Layer 5 of a small transformer language model trained on English Wikipedia (9 layers, counted from 0, width 64).
A neuron adds its activation times its output weights to the MLP's output. To switch it off is to set its activation to zero at one token and run the rest of the model.

Output weights of the MLP neurons that the questions are about. A number n stands for n times 0.0069.
n23: 2 -22 -36 9 -60 -4 -2 -6 -19 -34 16 34 -4 -35 20 -3 3 -16 39 13 26 -40 10 -6 55 -24 -13 -27 24 -21 -7 -41 5 35 1 22 -3 -32 -60 -26 7 7 -13 -13 -8 49 -48 -22 16 -24 -30 -10 -20 -3 -9 0 -7 -5 -17 27 14 -15 5 -35
n34: -21 -5 8 -23 -12 3 21 21 37 16 -6 10 53 35 -27 28 0 -14 33 4 15 -32 -16 87 5 -11 -37 49 3 -3 21 -36 -38 -3 -44 -1 13 -5 34 23 11 -35 0 -1 -21 -20 8 17 2 -6 -11 -31 -44 -17 -21 36 10 32 -11 29 -3 -8 19 -25
n64: 18 24 12 19 19 6 -12 -1 32 -5 -33 32 -28 -18 32 -7 -34 9 29 21 -22 -14 -42 13 37 8 -58 4 -28 41 -25 -1 -9 37 18 36 34 -25 -7 -8 8 2 -10 -6 39 -33 21 45 -4 -30 -94 1 -37 -14 -69 -34 -30 -6 -51 18 10 11 -19 2
n65: 45 39 -49 -27 40 -1 -11 28 5 14 25 -28 -31 -4 45 22 -2 -2 -70 -13 44 -63 9 -4 11 -4 -40 23 2 42 -31 1 18 -58 18 13 -5 -28 4 3 26 -34 12 -11 -54 -7 7 41 -32 13 -5 18 31 -12 -7 44 17 -13 26 -27 17 7 22 5
n100: -6 1 10 12 -9 -16 56 39 6 -34 -17 -10 -19 30 2 -2 36 22 -56 1 32 -37 4 46 -39 -58 -40 -18 -7 5 31 -14 -12 -13 6 10 41 -23 -19 -4 -62 2 12 -28 -5 7 8 -13 -7 -10 -24 7 46 -1 30 14 -7 8 -20 -26 -18 4 11 9
n102: 0 16 22 -30 -13 -12 -56 2 18 -9 -29 2 -14 11 -35 41 11 -23 2 -8 32 9 5 -38 9 -6 45 20 -34 14 14 21 58 -18 -5 -24 -7 -3 56 -15 15 19 -42 9 10 6 5 23 10 4 25 -44 -21 33 -33 -1 -19 38 -49 42 -7 -27 24 31
n127: -15 4 13 -18 14 32 8 -52 27 20 -40 2 -32 -20 1 -24 -43 -27 -16 -22 -1 -12 -14 16 -14 -1 -35 -10 23 21 3 -18 -6 15 42 -40 -25 16 25 4 41 5 -18 -46 -41 -18 14 46 13 18 -17 -7 23 -29 20 14 4 -36 -19 -14 -36 27 -11 -15
n131: 16 21 -39 4 -47 -7 3 9 13 -41 -12 -29 45 -5 11 24 -19 -24 -6 39 21 8 -11 -14 -16 23 18 -1 5 -12 28 42 -11 -34 -4 26 -22 37 35 22 -26 -48 -6 29 -2 -30 15 -28 -7 30 36 -5 17 37 -42 18 1 -3 25 -22 11 -36 -30 -31
n142: -27 -3 -20 -28 -6 10 25 11 19 -8 37 -57 16 -7 -32 36 -36 5 -20 17 -19 -13 -25 14 -18 -12 -9 35 39 13 -11 35 50 17 10 -24 5 33 -12 54 -61 29 22 36 9 6 -48 1 2 15 4 -25 -8 -5 1 18 -38 61 -18 -21 5 -24 21 -42
n144: -41 -5 -39 -20 11 46 18 -33 32 32 -22 27 -20 -33 -16 70 -42 21 -7 23 9 -12 12 -6 -12 5 4 2 -25 -14 -20 14 8 39 45 -36 -11 26 8 -1 -8 -15 9 31 -22 17 -36 2 24 -73 55 -13 9 -21 -9 29 -6 -4 -29 -13 -33 -27 7 -54
n179: 16 25 3 12 11 -9 -83 0 0 41 -13 2 4 -8 -2 -48 -10 -45 10 19 18 40 -19 5 -1 46 17 -2 29 38 14 54 3 58 10 12 15 13 11 27 -45 -1 23 34 21 15 18 35 10 4 -7 40 24 -16 -32 -40 -10 -12 13 -26 -3 25 30 -12

Each question names a token from some text and the token that comes next. It shows the activations a of the neurons there, in the order above. A number n stands for n times 0.2.

Then comes g, the gradient of the next token's log-probability with respect to the MLP's output, scaled to length 1. A neuron's effect is roughly proportional to its activation times (output weights . g). A number n stands for n times 0.0053.

"h", then " are"
a: 0 0 -1 -2 0 0 0 2 1 0 -1
g: 0 14 3 11 -33 51 -34 31 -39 -57 11 -3 -8 -10 -1 34 -23 18 -13 -23 -38 -3 20 7 -23 12 -23 -6 -13 -35 -11 -6 10 -37 0 7 23 22 24 4 -7 28 22 16 11 -8 1 -53 19 42 2 -43 19 36 3 -8 3 18 -6 -39 4 -7 33 -27
Which two neurons, each switched off alone, lower its probability most, in order? n131, n142

"-", then "8"
a: 0 2 -1 -35 1 0 -1 0 -2 -34 8
g: -37 22 8 0 7 2 -10 -5 -8 -12 10 -12 -1 32 -24 1 4 22 -35 0 10 -35 -27 -14 1 -11 14 16 -14 27 -19 17 40 -12 -29 13 8 -30 -23 24 7 -38 -6 -27 27 10 -22 -6 -40 45 -7 -47 -7 -10 -44 37 7 66 1 -37 35 5 -3 18
Which neuron, switched off, lowers the next token's probability most? n144

"n", then "ake"
a: 0 2 -8 0 -1 0 5 0 -5 -1 -2
g: -4 15 23 -10 -16 46 4 22 -4 -47 19 7 24 -36 4 -40 32 13 -9 20 63 11 -16 18 -14 -22 -20 -50 12 2 6 20 -9 25 20 -35 -36 -16 -26 -12 -13 -6 -36 -3 2 -34 -19 10 -26 20 29 -6 1 -21 -26 -8 10 -35 -6 -3 -39 10 0 -39
Which neuron, switched off, lowers the next token's probability most? n127

"se", then "et"
a: 0 0 0 -2 1 -2 0 0 -2 0 25
g: -19 11 -19 -21 0 7 2 -42 16 61 11 12 49 13 -13 -25 19 6 12 -29 26 20 4 18 -3 -29 -8 17 3 24 29 3 8 26 -25 -37 48 -33 -9 6 -17 -33 27 -32 -23 9 1 -26 -25 -14 26 5 10 14 -5 27 4 -60 -6 -39 -28 15 -1 -4
Which neuron, switched off, lowers the next token's probability most? n179

"ir", then "a"
a: 1 1 -3 0 -3 0 0 0 -3 0 20
g: -50 -52 62 -41 50 -2 12 -63 20 -20 26 -1 2 11 5 6 -13 10 19 -10 47 -14 24 13 18 1 33 19 6 4 9 0 6 -10 -29 8 56 5 1 5 -6 36 -1 4 -18 5 -20 -6 10 11 24 -7 3 -15 -6 -8 4 3 -17 1 -39 24 -17 19
Which neuron, switched off, raises the next token's probability most? n179

" per", then " he"
a: -1 0 2 0 1 6 -2 26 1 0 0
g: 26 22 28 9 -47 3 4 9 -19 -34 20 -9 -25 41 7 37 -5 1 -3 8 -14 -36 24 7 29 11 -26 14 -1 12 -33 23 0 -5 19 21 -9 -46 24 -18 -5 42 -3 -20 -43 17 -21 13 -16 17 -8 47 7 28 -44 2 -39 46 -2 -2 3 17 32 8
Which neuron, switched off, raises the next token's probability most? n131

" the", then " an"
a: 0 10 0 -1 -1 5 -2 -2 0 -2 0
g: 31 7 21 0 -33 -11 -12 13 -41 -41 17 -10 28 -35 28 -4 12 10 -10 0 22 13 -10 8 15 9 -6 5 -3 7 15 16 33 -29 -21 -39 17 -23 54 18 19 41 -17 13 30 31 16 -1 -1 4 61 -22 -17 50 -15 1 -1 26 1 9 -50 19 5 -23
Which neuron, switched off, lowers the next token's probability most? n102

" The", then " ann"
a: 0 6 0 -2 -3 4 -3 3 1 0 1
g: 24 0 7 17 -10 -11 1 6 3 -5 10 -2 -35 -25 5 -15 2 -25 -46 -5 -23 -6 4 -22 3 49 -54 -21 12 -4 22 13 61 15 25 29 -1 12 0 10 32 -19 10 25 -8 -6 1 58 30 -5 0 -11 23 46 8 14 29 26 -21 29 -43 -1 37 -27
Which neuron, switched off, raises the next token's probability most? n34

"ct", then "ions"
a: 0 3 0 -2 0 -2 0 -1 -3 -1 2
g: -21 -13 1 -9 3 -17 -18 -12 -17 -24 -46 12 -33 5 -11 -27 -65 7 26 -16 7 9 15 35 16 14 -28 -34 -2 -30 9 0 -35 6 -2 5 -23 -8 14 -19 -4 27 -5 -10 -61 -6 -50 45 -36 -8 -12 13 8 21 10 3 32 12 39 -33 5 -1 35 1
Which neuron, switched off, lowers the next token's probability most? n142

" |", then " \""
a: -8 1 0 0 -2 1 -1 6 -1 0 0
g: -13 -12 2 -4 -11 11 6 -12 -5 15 28 1 -6 -29 8 26 2 37 16 37 -38 14 -19 -44 -30 -26 -57 -33 1 -17 6 -4 18 24 12 -12 -14 -44 -21 32 -18 31 -26 -2 25 -8 22 -34 -38 -42 30 31 -34 10 18 40 -9 -13 -27 -20 -2 -7 10 -15
Which neuron, switched off, raises the next token's probability most? n23

".", then " |"
a: 2 -2 1 -1 1 -1 -1 -3 2 -40 1
g: 47 -15 19 -8 3 -21 17 23 -28 27 -5 -11 27 -23 5 2 -6 -23 -19 -5 -21 4 -23 1 -22 15 -11 16 30 -1 32 -17 -19 0 -6 38 -18 36 5 -4 -2 15 4 7 4 -61 -24 -26 17 -19 -20 9 -13 -46 -44 -17 -14 -2 -22 41 -37 66 13 23
Which neuron, switched off, lowers the next token's probability most? n144

"us", then "h"
a: 1 1 2 1 -1 2 0 -1 -3 2 22
g: -9 12 43 3 39 -3 -19 -34 0 19 26 11 8 -21 -47 -8 16 -2 12 -5 -14 5 -11 3 -22 -22 23 -15 -18 -9 -20 3 -20 19 13 -41 45 12 5 2 39 -14 16 -23 61 7 27 -13 -28 -5 22 5 -8 -29 -36 -48 43 -10 42 31 0 -4 -13 22
Which neuron, switched off, lowers the next token's probability most? n179

".", then " On"
a: 1 -1 2 26 0 1 0 3 -1 -4 9
g: 32 22 -23 -1 8 -25 5 40 5 -3 20 -12 -17 -36 25 -5 26 12 -8 1 5 -25 2 7 -32 21 0 -5 46 -33 3 32 -19 -15 14 34 13 -41 11 24 8 -39 25 0 -47 18 -56 24 9 0 -7 -29 7 39 1 -8 18 -27 2 35 -34 1 16 -42
Which neuron, switched off, lowers the next token's probability most? n65